Layer 2 of a small transformer language model trained on English Wikipedia (8 layers, counted from 0, width 128).
A neuron's activation on a vector x is SiLU(gate . x) times (in . x), where the dot is the dot product.
The model reads these tokens: "ed" " version" "s" " of" " st" "or" "ies" " he" " had" " previous" "ly" " w" "ri" "tten" " for" " The"

The vector x that enters this layer's MLP at each token. A number n stands for (n - 128) times 0.013.
0 "ed": 137, 125, 157, 111, 158, 84, 103, 140, 200, 164, 129, 134, 185, 125, 103, 122, 106, 112, 148, 100, 112, 130, 138, 111, 153, 91, 98, 130, 185, 147, 190, 150, 113, 120, 128, 140, 104, 123, 166, 132, 119, 126, 105, 133, 121, 97, 130, 155, 133, 133, 91, 119, 123, 127, 218, 183, 130, 161, 136, 104, 40, 132, 122, 103, 151, 132, 170, 93, 162, 127, 99, 130, 125, 123, 156, 180, 93, 127, 120, 154, 156, 115, 122, 163, 95, 138, 162, 106, 107, 114, 115, 152, 113, 70, 90, 119, 130, 141, 152, 107, 148, 117, 97, 141, 168, 134, 109, 157, 114, 123, 128, 157, 107, 128, 119, 118, 154, 138, 150, 157, 119, 108, 106, 156, 87, 104, 166, 112
1 " version": 130, 129, 146, 123, 144, 164, 117, 107, 178, 173, 132, 138, 204, 126, 102, 104, 102, 150, 144, 146, 158, 129, 120, 161, 114, 159, 55, 173, 164, 102, 119, 159, 141, 118, 124, 159, 176, 152, 133, 141, 114, 76, 93, 102, 212, 107, 115, 99, 123, 156, 149, 83, 155, 109, 98, 78, 135, 147, 183, 142, 151, 102, 107, 151, 157, 189, 167, 99, 99, 130, 110, 109, 140, 79, 164, 153, 145, 114, 101, 163, 110, 132, 131, 127, 125, 146, 112, 110, 129, 120, 72, 168, 167, 117, 96, 55, 125, 138, 139, 100, 131, 71, 102, 154, 149, 112, 144, 137, 164, 181, 155, 159, 149, 136, 116, 164, 84, 129, 93, 155, 126, 119, 148, 97, 90, 167, 110, 102
2 "s": 116, 120, 140, 139, 151, 164, 148, 102, 166, 113, 61, 137, 164, 139, 166, 93, 123, 63, 166, 124, 131, 124, 128, 158, 148, 128, 115, 127, 189, 94, 164, 134, 143, 132, 148, 97, 126, 142, 165, 164, 143, 66, 104, 121, 135, 144, 128, 100, 132, 160, 153, 100, 154, 134, 159, 140, 126, 124, 146, 120, 146, 107, 102, 80, 158, 105, 144, 108, 103, 194, 129, 144, 123, 127, 107, 196, 121, 115, 52, 141, 157, 111, 114, 143, 121, 109, 127, 99, 126, 88, 94, 160, 116, 127, 80, 149, 126, 138, 125, 136, 119, 125, 85, 179, 148, 130, 114, 123, 158, 117, 162, 130, 188, 160, 85, 125, 73, 100, 88, 155, 110, 128, 158, 159, 134, 103, 65, 42
3 " of": 119, 128, 153, 95, 146, 120, 147, 115, 187, 133, 138, 117, 101, 132, 98, 130, 119, 134, 147, 93, 128, 49, 158, 80, 168, 134, 92, 91, 190, 113, 131, 117, 136, 108, 162, 122, 97, 85, 117, 126, 114, 137, 133, 140, 164, 153, 137, 109, 168, 126, 148, 109, 144, 78, 153, 134, 118, 133, 168, 127, 90, 126, 162, 117, 168, 136, 112, 129, 92, 162, 118, 119, 128, 100, 126, 133, 129, 113, 39, 138, 173, 93, 108, 135, 124, 99, 150, 124, 92, 117, 93, 103, 125, 155, 131, 103, 127, 130, 164, 124, 125, 134, 111, 140, 146, 134, 141, 145, 104, 124, 159, 139, 158, 177, 107, 155, 147, 114, 80, 135, 165, 136, 136, 120, 135, 157, 136, 87
4 " st": 143, 113, 156, 147, 120, 119, 159, 153, 133, 152, 141, 126, 132, 137, 117, 121, 173, 120, 165, 135, 102, 135, 126, 177, 164, 154, 152, 153, 160, 122, 81, 166, 101, 123, 167, 137, 142, 73, 119, 179, 190, 134, 107, 113, 173, 55, 125, 157, 161, 186, 130, 133, 195, 146, 173, 131, 140, 127, 168, 85, 123, 130, 164, 152, 161, 132, 138, 115, 174, 130, 92, 87, 77, 89, 197, 107, 177, 116, 107, 181, 137, 101, 148, 133, 125, 166, 91, 112, 85, 104, 187, 80, 125, 102, 145, 103, 137, 122, 145, 100, 153, 138, 131, 166, 119, 136, 171, 104, 152, 94, 104, 182, 195, 125, 144, 32, 101, 80, 96, 131, 142, 161, 142, 143, 146, 138, 100, 104
5 "or": 88, 97, 189, 168, 139, 127, 129, 98, 152, 143, 98, 100, 99, 112, 132, 170, 109, 105, 134, 85, 144, 158, 96, 147, 98, 112, 167, 133, 162, 129, 124, 132, 108, 136, 117, 166, 103, 115, 96, 139, 155, 108, 70, 159, 116, 113, 154, 105, 159, 147, 140, 117, 187, 121, 123, 108, 130, 176, 174, 89, 91, 131, 151, 87, 135, 125, 90, 123, 141, 145, 128, 68, 96, 112, 134, 156, 125, 154, 121, 146, 178, 102, 139, 112, 114, 173, 120, 98, 108, 72, 149, 116, 142, 108, 109, 71, 113, 153, 100, 125, 162, 118, 109, 135, 116, 139, 114, 126, 141, 169, 92, 234, 164, 146, 64, 115, 120, 80, 113, 163, 178, 170, 130, 166, 94, 173, 139, 126
6 "ies": 116, 139, 166, 110, 137, 171, 170, 137, 173, 132, 116, 137, 151, 121, 166, 128, 92, 101, 171, 120, 121, 169, 141, 90, 91, 103, 97, 110, 189, 134, 139, 149, 138, 126, 166, 151, 114, 110, 100, 179, 118, 120, 113, 154, 83, 124, 94, 122, 122, 95, 151, 114, 131, 121, 125, 122, 124, 154, 119, 148, 203, 114, 99, 78, 134, 114, 131, 131, 76, 174, 78, 106, 115, 170, 170, 144, 102, 127, 104, 138, 149, 103, 100, 154, 114, 111, 108, 135, 164, 57, 142, 84, 137, 157, 70, 76, 122, 146, 176, 143, 144, 58, 112, 145, 141, 140, 140, 89, 146, 138, 113, 154, 104, 126, 140, 100, 151, 118, 158, 154, 123, 118, 160, 125, 177, 128, 142, 94
7 " he": 131, 135, 169, 114, 137, 143, 206, 123, 144, 102, 73, 120, 171, 133, 112, 103, 108, 129, 81, 161, 131, 105, 145, 141, 80, 104, 96, 156, 155, 132, 91, 128, 108, 143, 104, 105, 146, 69, 120, 199, 183, 120, 137, 133, 131, 121, 136, 91, 124, 70, 115, 143, 127, 137, 80, 139, 128, 71, 142, 142, 135, 101, 158, 131, 118, 91, 115, 144, 136, 72, 95, 167, 153, 180, 154, 157, 135, 134, 127, 138, 81, 132, 89, 125, 119, 120, 159, 140, 77, 137, 116, 121, 107, 101, 189, 193, 114, 81, 116, 85, 125, 212, 131, 161, 182, 47, 184, 140, 133, 191, 140, 153, 127, 108, 120, 133, 106, 177, 201, 162, 163, 187, 157, 153, 94, 93, 84, 29
8 " had": 90, 116, 156, 146, 188, 135, 102, 123, 154, 50, 129, 118, 148, 143, 101, 73, 153, 142, 120, 120, 167, 89, 123, 76, 116, 87, 138, 110, 146, 122, 176, 151, 112, 148, 128, 125, 169, 119, 136, 146, 143, 139, 57, 115, 61, 125, 107, 101, 123, 159, 113, 123, 93, 107, 142, 128, 115, 150, 73, 127, 111, 103, 137, 145, 162, 95, 110, 143, 116, 79, 147, 163, 159, 121, 127, 157, 117, 131, 109, 157, 170, 165, 176, 110, 125, 153, 86, 140, 74, 184, 85, 40, 142, 116, 178, 201, 113, 101, 117, 107, 77, 165, 98, 171, 164, 42, 138, 113, 118, 145, 147, 144, 102, 147, 141, 105, 129, 189, 128, 160, 118, 191, 137, 141, 186, 94, 157, 67
9 " previous": 125, 130, 129, 162, 104, 129, 90, 90, 208, 39, 192, 117, 134, 147, 92, 106, 153, 146, 87, 127, 166, 135, 109, 134, 172, 142, 83, 130, 144, 141, 134, 149, 95, 146, 128, 159, 110, 117, 114, 159, 126, 175, 103, 111, 141, 97, 106, 107, 145, 164, 141, 138, 109, 84, 177, 109, 129, 130, 180, 176, 86, 123, 110, 141, 121, 131, 109, 143, 57, 82, 187, 99, 115, 84, 98, 194, 131, 135, 97, 141, 140, 131, 89, 129, 126, 111, 120, 104, 153, 171, 136, 93, 131, 116, 116, 138, 96, 208, 141, 104, 151, 161, 102, 121, 149, 31, 109, 108, 96, 145, 128, 113, 112, 193, 65, 132, 103, 155, 136, 158, 155, 120, 128, 169, 158, 140, 147, 64
10 "ly": 96, 156, 152, 149, 201, 135, 125, 137, 181, 83, 169, 117, 163, 121, 146, 119, 103, 143, 111, 114, 141, 113, 85, 84, 122, 101, 133, 98, 163, 131, 118, 132, 112, 136, 121, 74, 162, 162, 97, 185, 94, 104, 144, 163, 131, 74, 158, 131, 111, 184, 94, 119, 74, 167, 197, 158, 129, 135, 147, 121, 135, 84, 126, 147, 136, 97, 134, 143, 79, 123, 195, 203, 176, 134, 138, 150, 123, 84, 131, 180, 128, 96, 86, 124, 88, 117, 112, 106, 134, 102, 161, 71, 133, 133, 88, 175, 116, 201, 155, 131, 146, 132, 117, 180, 159, 44, 124, 111, 116, 145, 134, 139, 136, 169, 125, 107, 109, 115, 198, 136, 128, 187, 181, 168, 202, 163, 156, 85
11 " w": 127, 145, 152, 125, 138, 97, 119, 146, 151, 106, 80, 152, 224, 139, 117, 106, 129, 124, 100, 145, 121, 82, 128, 117, 117, 126, 91, 124, 152, 83, 168, 142, 73, 125, 129, 146, 175, 108, 108, 136, 120, 89, 112, 104, 176, 133, 121, 131, 134, 122, 155, 114, 151, 125, 164, 170, 144, 122, 115, 125, 181, 111, 166, 104, 174, 136, 113, 142, 161, 136, 117, 80, 146, 81, 149, 159, 145, 94, 142, 165, 125, 188, 93, 155, 139, 42, 193, 89, 117, 158, 161, 77, 106, 154, 147, 129, 126, 160, 148, 134, 161, 218, 143, 205, 102, 78, 155, 109, 83, 114, 160, 132, 217, 109, 96, 117, 115, 141, 84, 121, 128, 115, 102, 143, 80, 109, 111, 14
12 "ri": 85, 126, 173, 160, 153, 143, 179, 137, 158, 126, 129, 135, 135, 147, 92, 135, 99, 112, 121, 85, 169, 130, 122, 194, 161, 108, 156, 126, 169, 135, 114, 130, 139, 131, 95, 123, 82, 173, 129, 43, 87, 174, 111, 179, 169, 118, 153, 139, 126, 179, 135, 75, 156, 110, 145, 125, 129, 130, 141, 174, 146, 106, 102, 155, 165, 92, 118, 132, 185, 164, 93, 113, 122, 141, 70, 201, 107, 125, 102, 122, 98, 93, 94, 167, 117, 108, 158, 80, 113, 81, 163, 102, 137, 107, 159, 117, 125, 138, 123, 106, 121, 139, 84, 70, 139, 134, 137, 135, 142, 127, 182, 103, 162, 158, 123, 152, 132, 143, 159, 141, 126, 168, 102, 117, 183, 117, 156, 92
13 "tten": 113, 158, 139, 146, 144, 71, 7, 142, 195, 59, 181, 88, 171, 131, 114, 104, 128, 120, 104, 103, 189, 123, 150, 156, 157, 128, 90, 114, 172, 157, 161, 147, 170, 117, 83, 77, 145, 89, 131, 147, 127, 136, 120, 154, 132, 108, 135, 134, 93, 134, 123, 101, 150, 137, 100, 147, 127, 109, 144, 107, 115, 100, 112, 146, 132, 132, 165, 131, 136, 48, 148, 114, 136, 104, 103, 163, 100, 102, 52, 142, 134, 193, 101, 155, 106, 153, 97, 160, 121, 111, 42, 153, 107, 104, 65, 115, 125, 197, 148, 84, 120, 111, 123, 129, 137, 148, 113, 116, 107, 136, 95, 134, 138, 162, 79, 125, 95, 118, 153, 126, 117, 129, 134, 191, 98, 172, 161, 145
14 " for": 133, 120, 141, 93, 140, 144, 88, 137, 207, 129, 109, 87, 57, 122, 132, 116, 189, 121, 92, 95, 123, 99, 147, 125, 125, 121, 121, 94, 170, 128, 122, 130, 116, 118, 177, 177, 101, 99, 107, 178, 139, 146, 93, 140, 136, 135, 141, 123, 170, 140, 134, 103, 147, 109, 91, 174, 112, 159, 163, 102, 116, 124, 154, 116, 172, 106, 169, 137, 138, 140, 205, 75, 76, 101, 117, 136, 111, 110, 81, 140, 106, 74, 164, 142, 93, 148, 114, 116, 156, 140, 137, 191, 146, 92, 141, 116, 120, 107, 110, 125, 136, 149, 108, 140, 158, 97, 158, 117, 86, 115, 143, 127, 191, 163, 142, 124, 173, 129, 124, 166, 132, 152, 143, 172, 146, 123, 139, 105
15 " The": 156, 113, 170, 139, 116, 149, 144, 136, 202, 117, 110, 130, 79, 138, 91, 116, 73, 143, 138, 116, 91, 89, 135, 122, 118, 135, 184, 152, 195, 134, 116, 159, 120, 130, 107, 97, 142, 110, 119, 105, 190, 109, 132, 172, 145, 87, 111, 117, 171, 171, 128, 156, 136, 108, 125, 148, 131, 110, 123, 134, 108, 153, 154, 140, 106, 141, 138, 102, 49, 92, 91, 87, 99, 124, 131, 134, 158, 146, 99, 130, 161, 164, 140, 112, 140, 116, 135, 103, 126, 117, 118, 121, 149, 123, 110, 145, 143, 126, 137, 138, 106, 116, 117, 97, 118, 124, 156, 151, 124, 137, 150, 137, 154, 126, 126, 107, 173, 141, 121, 158, 160, 126, 145, 193, 136, 109, 128, 122

Each question shows the input weights of one neuron of the MLP. A number n stands for (n - 128) times 0.0046.

n225 gate: 141, 119, 143, 156, 108, 142, 134, 141, 122, 87, 123, 85, 146, 135, 110, 82, 150, 130, 152, 139, 129, 140, 139, 162, 132, 145, 125, 116, 94, 132, 132, 119, 140, 147, 122, 108, 107, 148, 105, 117, 144, 138, 124, 159, 145, 130, 129, 110, 117, 164, 134, 136, 88, 110, 138, 139, 155, 124, 137, 99, 126, 111, 169, 126, 102, 169, 142, 146, 118, 102, 93, 103, 125, 112, 145, 80, 174, 104, 154, 99, 125, 153, 127, 131, 140, 155, 156, 108, 164, 106, 143, 131, 124, 97, 148, 96, 143, 115, 127, 132, 140, 145, 116, 119, 126, 116, 108, 160, 137, 132, 150, 131, 153, 136, 148, 131, 142, 161, 123, 115, 132, 87, 140, 111, 107, 134, 133, 137
n225 in: 134, 119, 122, 120, 117, 135, 154, 137, 143, 119, 135, 105, 146, 135, 109, 101, 131, 110, 103, 132, 66, 116, 87, 158, 132, 137, 142, 143, 150, 125, 119, 104, 156, 201, 128, 147, 109, 75, 144, 123, 139, 129, 159, 91, 156, 138, 114, 138, 138, 116, 103, 142, 110, 120, 138, 122, 149, 142, 146, 113, 138, 137, 136, 88, 143, 156, 125, 157, 121, 132, 131, 138, 109, 140, 150, 135, 116, 145, 106, 129, 161, 114, 100, 118, 137, 168, 133, 97, 134, 117, 138, 92, 127, 117, 160, 119, 124, 129, 150, 119, 132, 153, 127, 124, 142, 155, 159, 112, 114, 167, 135, 136, 136, 127, 140, 130, 95, 135, 101, 134, 110, 117, 111, 105, 73, 121, 99, 94
On which two tokens does it fire most, strongest first? 4 " st", 10 "ly"

n254 gate: 105, 124, 154, 151, 142, 100, 142, 153, 80, 119, 143, 132, 83, 83, 133, 113, 174, 166, 97, 118, 114, 154, 95, 152, 149, 155, 129, 175, 101, 120, 126, 136, 148, 147, 122, 91, 126, 105, 107, 143, 151, 129, 152, 105, 117, 123, 185, 123, 126, 159, 116, 140, 120, 115, 122, 140, 159, 108, 138, 135, 113, 122, 170, 124, 104, 147, 156, 132, 112, 137, 129, 166, 97, 152, 71, 101, 98, 148, 166, 92, 156, 110, 106, 88, 131, 114, 108, 150, 169, 129, 116, 139, 130, 135, 117, 137, 112, 193, 134, 149, 97, 106, 152, 93, 141, 151, 154, 150, 149, 142, 80, 201, 149, 100, 130, 132, 134, 134, 100, 111, 127, 147, 91, 101, 82, 199, 116, 71
n254 in: 129, 147, 165, 119, 158, 134, 113, 105, 122, 162, 101, 107, 131, 112, 106, 98, 121, 130, 138, 156, 153, 146, 133, 137, 130, 72, 120, 105, 92, 105, 74, 149, 114, 131, 140, 99, 172, 111, 113, 160, 133, 132, 133, 98, 136, 113, 112, 173, 116, 129, 152, 149, 143, 118, 146, 152, 150, 104, 109, 147, 134, 120, 127, 83, 129, 135, 118, 133, 120, 113, 138, 107, 103, 116, 136, 168, 133, 161, 157, 168, 134, 92, 80, 132, 99, 152, 149, 125, 106, 104, 104, 143, 183, 134, 97, 106, 115, 159, 124, 87, 151, 142, 136, 98, 119, 177, 112, 128, 158, 130, 126, 146, 122, 147, 168, 161, 140, 101, 173, 166, 111, 117, 124, 93, 109, 134, 110, 149
On which two tokens does it fire most, strongest first? 5 "or", 8 " had"

n209 gate: 124, 155, 142, 98, 172, 109, 130, 147, 132, 141, 140, 95, 126, 118, 140, 95, 131, 150, 116, 131, 140, 117, 140, 92, 119, 154, 151, 89, 107, 136, 95, 96, 111, 155, 126, 149, 155, 141, 103, 183, 106, 104, 122, 117, 151, 151, 107, 116, 167, 122, 130, 108, 145, 121, 185, 127, 121, 118, 106, 84, 118, 132, 132, 141, 194, 105, 126, 133, 127, 95, 174, 121, 134, 109, 87, 128, 119, 147, 58, 156, 126, 140, 189, 118, 107, 167, 109, 138, 118, 138, 144, 102, 149, 103, 158, 70, 116, 148, 110, 137, 131, 109, 117, 135, 134, 119, 104, 97, 126, 168, 153, 123, 135, 173, 144, 171, 91, 142, 92, 104, 105, 144, 115, 104, 175, 117, 112, 131
n209 in: 111, 108, 129, 155, 119, 145, 141, 119, 131, 95, 129, 129, 115, 83, 114, 90, 145, 108, 127, 94, 127, 111, 122, 122, 129, 132, 136, 143, 131, 127, 120, 158, 103, 146, 125, 147, 147, 133, 134, 99, 93, 74, 101, 83, 106, 110, 163, 120, 144, 105, 142, 98, 130, 110, 111, 174, 116, 150, 84, 165, 147, 117, 154, 129, 175, 130, 161, 135, 142, 148, 113, 116, 146, 103, 115, 108, 109, 155, 131, 138, 100, 152, 143, 107, 117, 110, 112, 149, 145, 200, 109, 164, 101, 170, 148, 167, 139, 128, 132, 120, 124, 150, 118, 177, 143, 105, 144, 121, 120, 194, 150, 116, 152, 141, 144, 107, 150, 144, 131, 105, 131, 141, 119, 106, 115, 142, 161, 111
Which token does this neuron like most? 8 " had"

n269 gate: 122, 131, 144, 135, 136, 165, 129, 138, 151, 96, 102, 169, 130, 131, 122, 117, 121, 133, 134, 131, 99, 113, 129, 124, 132, 95, 114, 105, 113, 159, 116, 138, 87, 115, 123, 133, 155, 99, 145, 86, 141, 165, 97, 136, 137, 100, 144, 106, 125, 118, 154, 126, 132, 150, 108, 134, 117, 92, 171, 138, 122, 139, 138, 169, 109, 137, 131, 156, 146, 84, 88, 144, 151, 91, 125, 121, 175, 148, 129, 148, 133, 130, 121, 145, 149, 123, 167, 109, 134, 106, 119, 144, 102, 121, 134, 150, 139, 105, 154, 149, 130, 131, 157, 136, 101, 136, 95, 107, 148, 175, 162, 156, 141, 115, 122, 109, 151, 136, 169, 119, 122, 107, 118, 141, 115, 111, 148, 127
n269 in: 158, 157, 114, 129, 126, 109, 166, 131, 136, 110, 121, 156, 144, 105, 171, 132, 114, 129, 91, 135, 110, 140, 132, 159, 136, 84, 151, 135, 140, 124, 129, 126, 159, 113, 123, 125, 165, 116, 147, 110, 139, 103, 110, 106, 168, 125, 124, 136, 104, 102, 143, 133, 147, 94, 145, 164, 138, 133, 119, 144, 152, 105, 121, 145, 87, 109, 113, 167, 116, 141, 124, 107, 101, 140, 123, 94, 136, 142, 142, 120, 100, 120, 147, 101, 128, 102, 93, 102, 152, 144, 88, 113, 155, 115, 133, 117, 88, 133, 122, 159, 126, 111, 162, 116, 113, 140, 135, 105, 155, 128, 124, 116, 128, 144, 152, 122, 118, 123, 109, 114, 145, 136, 92, 98, 102, 99, 145, 145
On which token does it fire most, and how strongly? 14 " for", at about 0.091

n232 gate: 125, 102, 127, 133, 96, 137, 153, 132, 106, 128, 115, 135, 146, 140, 106, 126, 111, 143, 116, 109, 113, 136, 132, 121, 132, 115, 122, 184, 116, 165, 132, 131, 121, 116, 131, 136, 117, 153, 102, 150, 118, 186, 133, 140, 90, 149, 115, 163, 135, 143, 151, 142, 109, 109, 146, 141, 116, 151, 140, 122, 114, 145, 129, 121, 107, 140, 138, 150, 121, 105, 132, 126, 72, 96, 136, 128, 132, 106, 149, 138, 116, 98, 141, 142, 125, 154, 158, 134, 97, 111, 158, 141, 114, 98, 117, 137, 147, 80, 171, 126, 146, 127, 139, 119, 159, 146, 120, 151, 146, 115, 87, 127, 121, 140, 118, 136, 135, 133, 148, 118, 124, 133, 129, 153, 132, 119, 122, 115
n232 in: 146, 120, 124, 141, 123, 122, 137, 127, 114, 141, 108, 123, 140, 138, 157, 129, 147, 132, 101, 139, 129, 125, 146, 133, 118, 131, 94, 118, 105, 133, 147, 112, 143, 113, 120, 88, 120, 103, 127, 106, 132, 116, 141, 127, 111, 131, 142, 145, 165, 117, 91, 165, 178, 131, 114, 133, 107, 141, 148, 136, 113, 143, 153, 102, 84, 86, 161, 125, 123, 135, 98, 132, 157, 138, 116, 122, 147, 131, 134, 151, 146, 146, 113, 160, 141, 103, 131, 107, 154, 111, 116, 146, 151, 111, 143, 119, 130, 147, 113, 146, 131, 118, 127, 142, 121, 115, 153, 92, 122, 106, 118, 119, 132, 86, 105, 130, 136, 115, 123, 101, 130, 149, 142, 102, 146, 115, 174, 126
On which three tokens does it fire most, strongest first? 1 " version", 8 " had", 10 "ly"

n277 gate: 129, 127, 92, 124, 131, 113, 127, 134, 121, 91, 103, 118, 108, 129, 115, 121, 112, 157, 158, 114, 135, 122, 149, 151, 125, 124, 131, 155, 107, 127, 119, 104, 167, 140, 121, 105, 146, 119, 132, 133, 78, 146, 114, 138, 109, 92, 119, 131, 138, 152, 161, 123, 143, 124, 141, 145, 131, 112, 136, 104, 135, 167, 124, 152, 167, 118, 143, 163, 113, 158, 147, 97, 93, 106, 85, 158, 131, 100, 122, 121, 128, 123, 144, 148, 156, 131, 104, 118, 110, 152, 143, 136, 170, 100, 153, 106, 159, 89, 118, 144, 158, 115, 108, 144, 113, 134, 112, 142, 113, 155, 116, 121, 114, 125, 111, 156, 95, 144, 102, 108, 141, 151, 129, 109, 109, 186, 167, 109
n277 in: 134, 96, 135, 124, 141, 142, 151, 133, 119, 146, 127, 140, 162, 142, 137, 127, 126, 101, 121, 146, 83, 121, 124, 153, 127, 145, 106, 102, 128, 109, 111, 120, 141, 114, 92, 128, 130, 175, 166, 135, 155, 125, 143, 195, 125, 124, 130, 97, 149, 156, 150, 140, 120, 84, 149, 114, 149, 157, 123, 122, 134, 134, 116, 116, 84, 116, 154, 129, 108, 124, 118, 94, 121, 148, 85, 122, 119, 186, 144, 115, 119, 150, 128, 92, 114, 163, 133, 98, 139, 105, 125, 86, 127, 134, 120, 106, 90, 130, 126, 107, 122, 116, 118, 122, 130, 129, 119, 148, 148, 104, 103, 117, 119, 115, 125, 135, 169, 65, 120, 132, 132, 104, 147, 114, 112, 103, 156, 138
On which token does it fire most, and how strongly? 7 " he", at about 0.16

n177 gate: 120, 130, 151, 127, 169, 140, 119, 133, 111, 113, 125, 97, 125, 100, 133, 130, 127, 153, 151, 119, 101, 124, 135, 134, 128, 105, 151, 140, 118, 137, 153, 121, 71, 135, 186, 99, 135, 92, 144, 145, 127, 132, 148, 163, 131, 133, 141, 141, 91, 141, 111, 177, 136, 158, 123, 137, 102, 118, 177, 180, 124, 119, 138, 149, 118, 129, 123, 170, 132, 123, 102, 124, 78, 126, 147, 136, 129, 131, 166, 130, 142, 149, 117, 143, 126, 100, 114, 103, 118, 131, 133, 138, 104, 146, 151, 135, 132, 95, 110, 150, 99, 126, 141, 133, 133, 121, 147, 120, 145, 152, 96, 124, 112, 149, 128, 141, 166, 123, 116, 126, 128, 127, 114, 140, 127, 153, 137, 123
n177 in: 114, 127, 131, 139, 143, 128, 158, 137, 136, 125, 139, 118, 130, 134, 126, 103, 134, 130, 124, 140, 121, 110, 170, 106, 114, 133, 121, 115, 134, 126, 112, 123, 145, 121, 89, 123, 133, 125, 130, 119, 101, 142, 124, 122, 131, 150, 126, 107, 153, 137, 134, 138, 127, 112, 92, 141, 115, 131, 120, 129, 124, 172, 150, 96, 117, 134, 112, 125, 136, 113, 137, 79, 155, 137, 136, 65, 106, 127, 137, 167, 113, 147, 122, 126, 118, 150, 161, 114, 126, 109, 127, 120, 104, 115, 151, 120, 105, 143, 133, 100, 115, 116, 117, 104, 109, 125, 161, 139, 131, 90, 126, 149, 110, 142, 143, 122, 177, 139, 136, 130, 160, 98, 140, 115, 136, 124, 166, 101
On which token does it fire most, and how strongly? 2 "s", at about 0.18

n315 gate: 139, 140, 127, 196, 158, 85, 103, 145, 126, 172, 132, 110, 130, 128, 122, 144, 177, 154, 119, 114, 168, 114, 168, 99, 176, 71, 92, 86, 93, 131, 126, 113, 106, 122, 58, 119, 123, 177, 100, 99, 164, 119, 105, 248, 118, 140, 113, 124, 96, 145, 64, 149, 133, 117, 125, 150, 134, 78, 124, 134, 96, 162, 151, 120, 161, 154, 96, 115, 108, 169, 119, 152, 148, 141, 106, 137, 129, 131, 115, 116, 86, 154, 178, 145, 143, 133, 158, 160, 178, 95, 121, 106, 81, 105, 139, 105, 113, 119, 96, 151, 149, 145, 145, 126, 138, 102, 103, 122, 142, 135, 110, 99, 109, 126, 155, 138, 129, 165, 112, 116, 94, 136, 135, 131, 124, 147, 117, 160
n315 in: 153, 105, 158, 110, 143, 130, 71, 140, 118, 129, 143, 112, 167, 96, 124, 134, 111, 110, 130, 107, 104, 132, 142, 109, 97, 100, 118, 137, 150, 156, 129, 171, 107, 109, 136, 116, 100, 154, 134, 94, 114, 104, 124, 127, 135, 112, 136, 108, 154, 109, 143, 133, 159, 108, 94, 85, 145, 115, 106, 184, 103, 133, 122, 150, 86, 90, 145, 122, 151, 140, 121, 149, 129, 126, 121, 164, 99, 53, 101, 112, 135, 65, 167, 83, 128, 161, 107, 153, 109, 136, 127, 132, 143, 127, 118, 126, 100, 160, 148, 104, 87, 102, 115, 143, 127, 100, 84, 146, 108, 150, 158, 143, 109, 92, 132, 104, 103, 149, 114, 148, 104, 113, 106, 151, 139, 130, 122, 124
On which token does it fire most, and how strongly? 13 "tten", at about 0.22

n8 gate: 100, 178, 132, 99, 118, 132, 122, 98, 116, 160, 133, 139, 124, 129, 117, 143, 112, 133, 147, 113, 108, 148, 166, 125, 147, 151, 105, 124, 118, 110, 146, 110, 143, 115, 137, 107, 106, 161, 144, 137, 98, 125, 160, 137, 89, 130, 144, 126, 134, 151, 122, 130, 132, 75, 117, 106, 167, 125, 137, 127, 90, 152, 113, 106, 178, 114, 114, 120, 86, 147, 130, 125, 130, 100, 133, 151, 136, 143, 95, 126, 143, 185, 150, 123, 165, 131, 127, 143, 114, 138, 163, 142, 134, 134, 135, 116, 121, 136, 137, 150, 101, 80, 130, 130, 130, 127, 137, 127, 118, 118, 96, 145, 159, 135, 136, 107, 141, 165, 114, 164, 102, 146, 129, 91, 137, 123, 135, 152
n8 in: 144, 157, 118, 107, 134, 101, 132, 144, 127, 139, 93, 140, 133, 131, 112, 140, 131, 115, 111, 135, 144, 135, 120, 133, 118, 112, 140, 118, 122, 96, 151, 116, 128, 156, 103, 107, 108, 118, 104, 135, 96, 169, 118, 159, 88, 159, 152, 120, 123, 164, 124, 136, 118, 106, 156, 118, 113, 132, 139, 111, 146, 161, 99, 135, 148, 100, 159, 108, 127, 77, 112, 119, 104, 119, 99, 146, 148, 125, 135, 140, 157, 143, 126, 179, 127, 107, 161, 128, 130, 79, 173, 110, 126, 141, 151, 109, 132, 117, 112, 126, 134, 150, 101, 118, 162, 106, 114, 136, 134, 125, 139, 140, 148, 138, 125, 158, 134, 112, 137, 90, 132, 113, 166, 128, 160, 166, 138, 139
On which token does it fire most, and how strongly? 3 " of", at about 0.1

n229 gate: 118, 160, 123, 135, 159, 112, 130, 123, 147, 114, 118, 168, 162, 154, 115, 136, 133, 133, 138, 137, 113, 106, 141, 107, 110, 110, 129, 119, 137, 145, 151, 117, 129, 156, 154, 170, 86, 160, 118, 145, 127, 87, 122, 139, 120, 152, 116, 135, 111, 106, 105, 116, 122, 100, 143, 147, 132, 121, 106, 120, 102, 148, 142, 166, 144, 119, 105, 137, 118, 80, 120, 119, 123, 137, 115, 157, 148, 128, 87, 140, 105, 127, 175, 137, 124, 87, 77, 129, 136, 105, 143, 92, 85, 113, 103, 122, 122, 137, 106, 138, 98, 92, 106, 119, 126, 96, 103, 129, 102, 141, 125, 128, 131, 129, 112, 157, 139, 148, 122, 146, 135, 127, 140, 155, 146, 106, 106, 117
n229 in: 109, 140, 154, 118, 148, 141, 175, 115, 144, 155, 152, 145, 119, 122, 164, 116, 115, 153, 112, 162, 127, 124, 119, 143, 171, 115, 141, 140, 152, 129, 133, 142, 76, 133, 123, 137, 143, 131, 159, 154, 143, 94, 156, 120, 157, 133, 161, 115, 128, 113, 160, 118, 165, 111, 119, 155, 126, 101, 121, 134, 150, 67, 122, 130, 112, 111, 139, 105, 74, 154, 146, 138, 133, 119, 126, 106, 138, 127, 139, 129, 101, 128, 136, 102, 85, 136, 132, 141, 121, 116, 105, 128, 152, 123, 145, 138, 111, 134, 111, 116, 138, 126, 139, 140, 132, 126, 124, 108, 149, 137, 137, 121, 138, 112, 127, 104, 92, 130, 136, 127, 132, 102, 113, 120, 122, 116, 104, 139
On which three tokens does it fire most, strongest first? 2 "s", 10 "ly", 7 " he"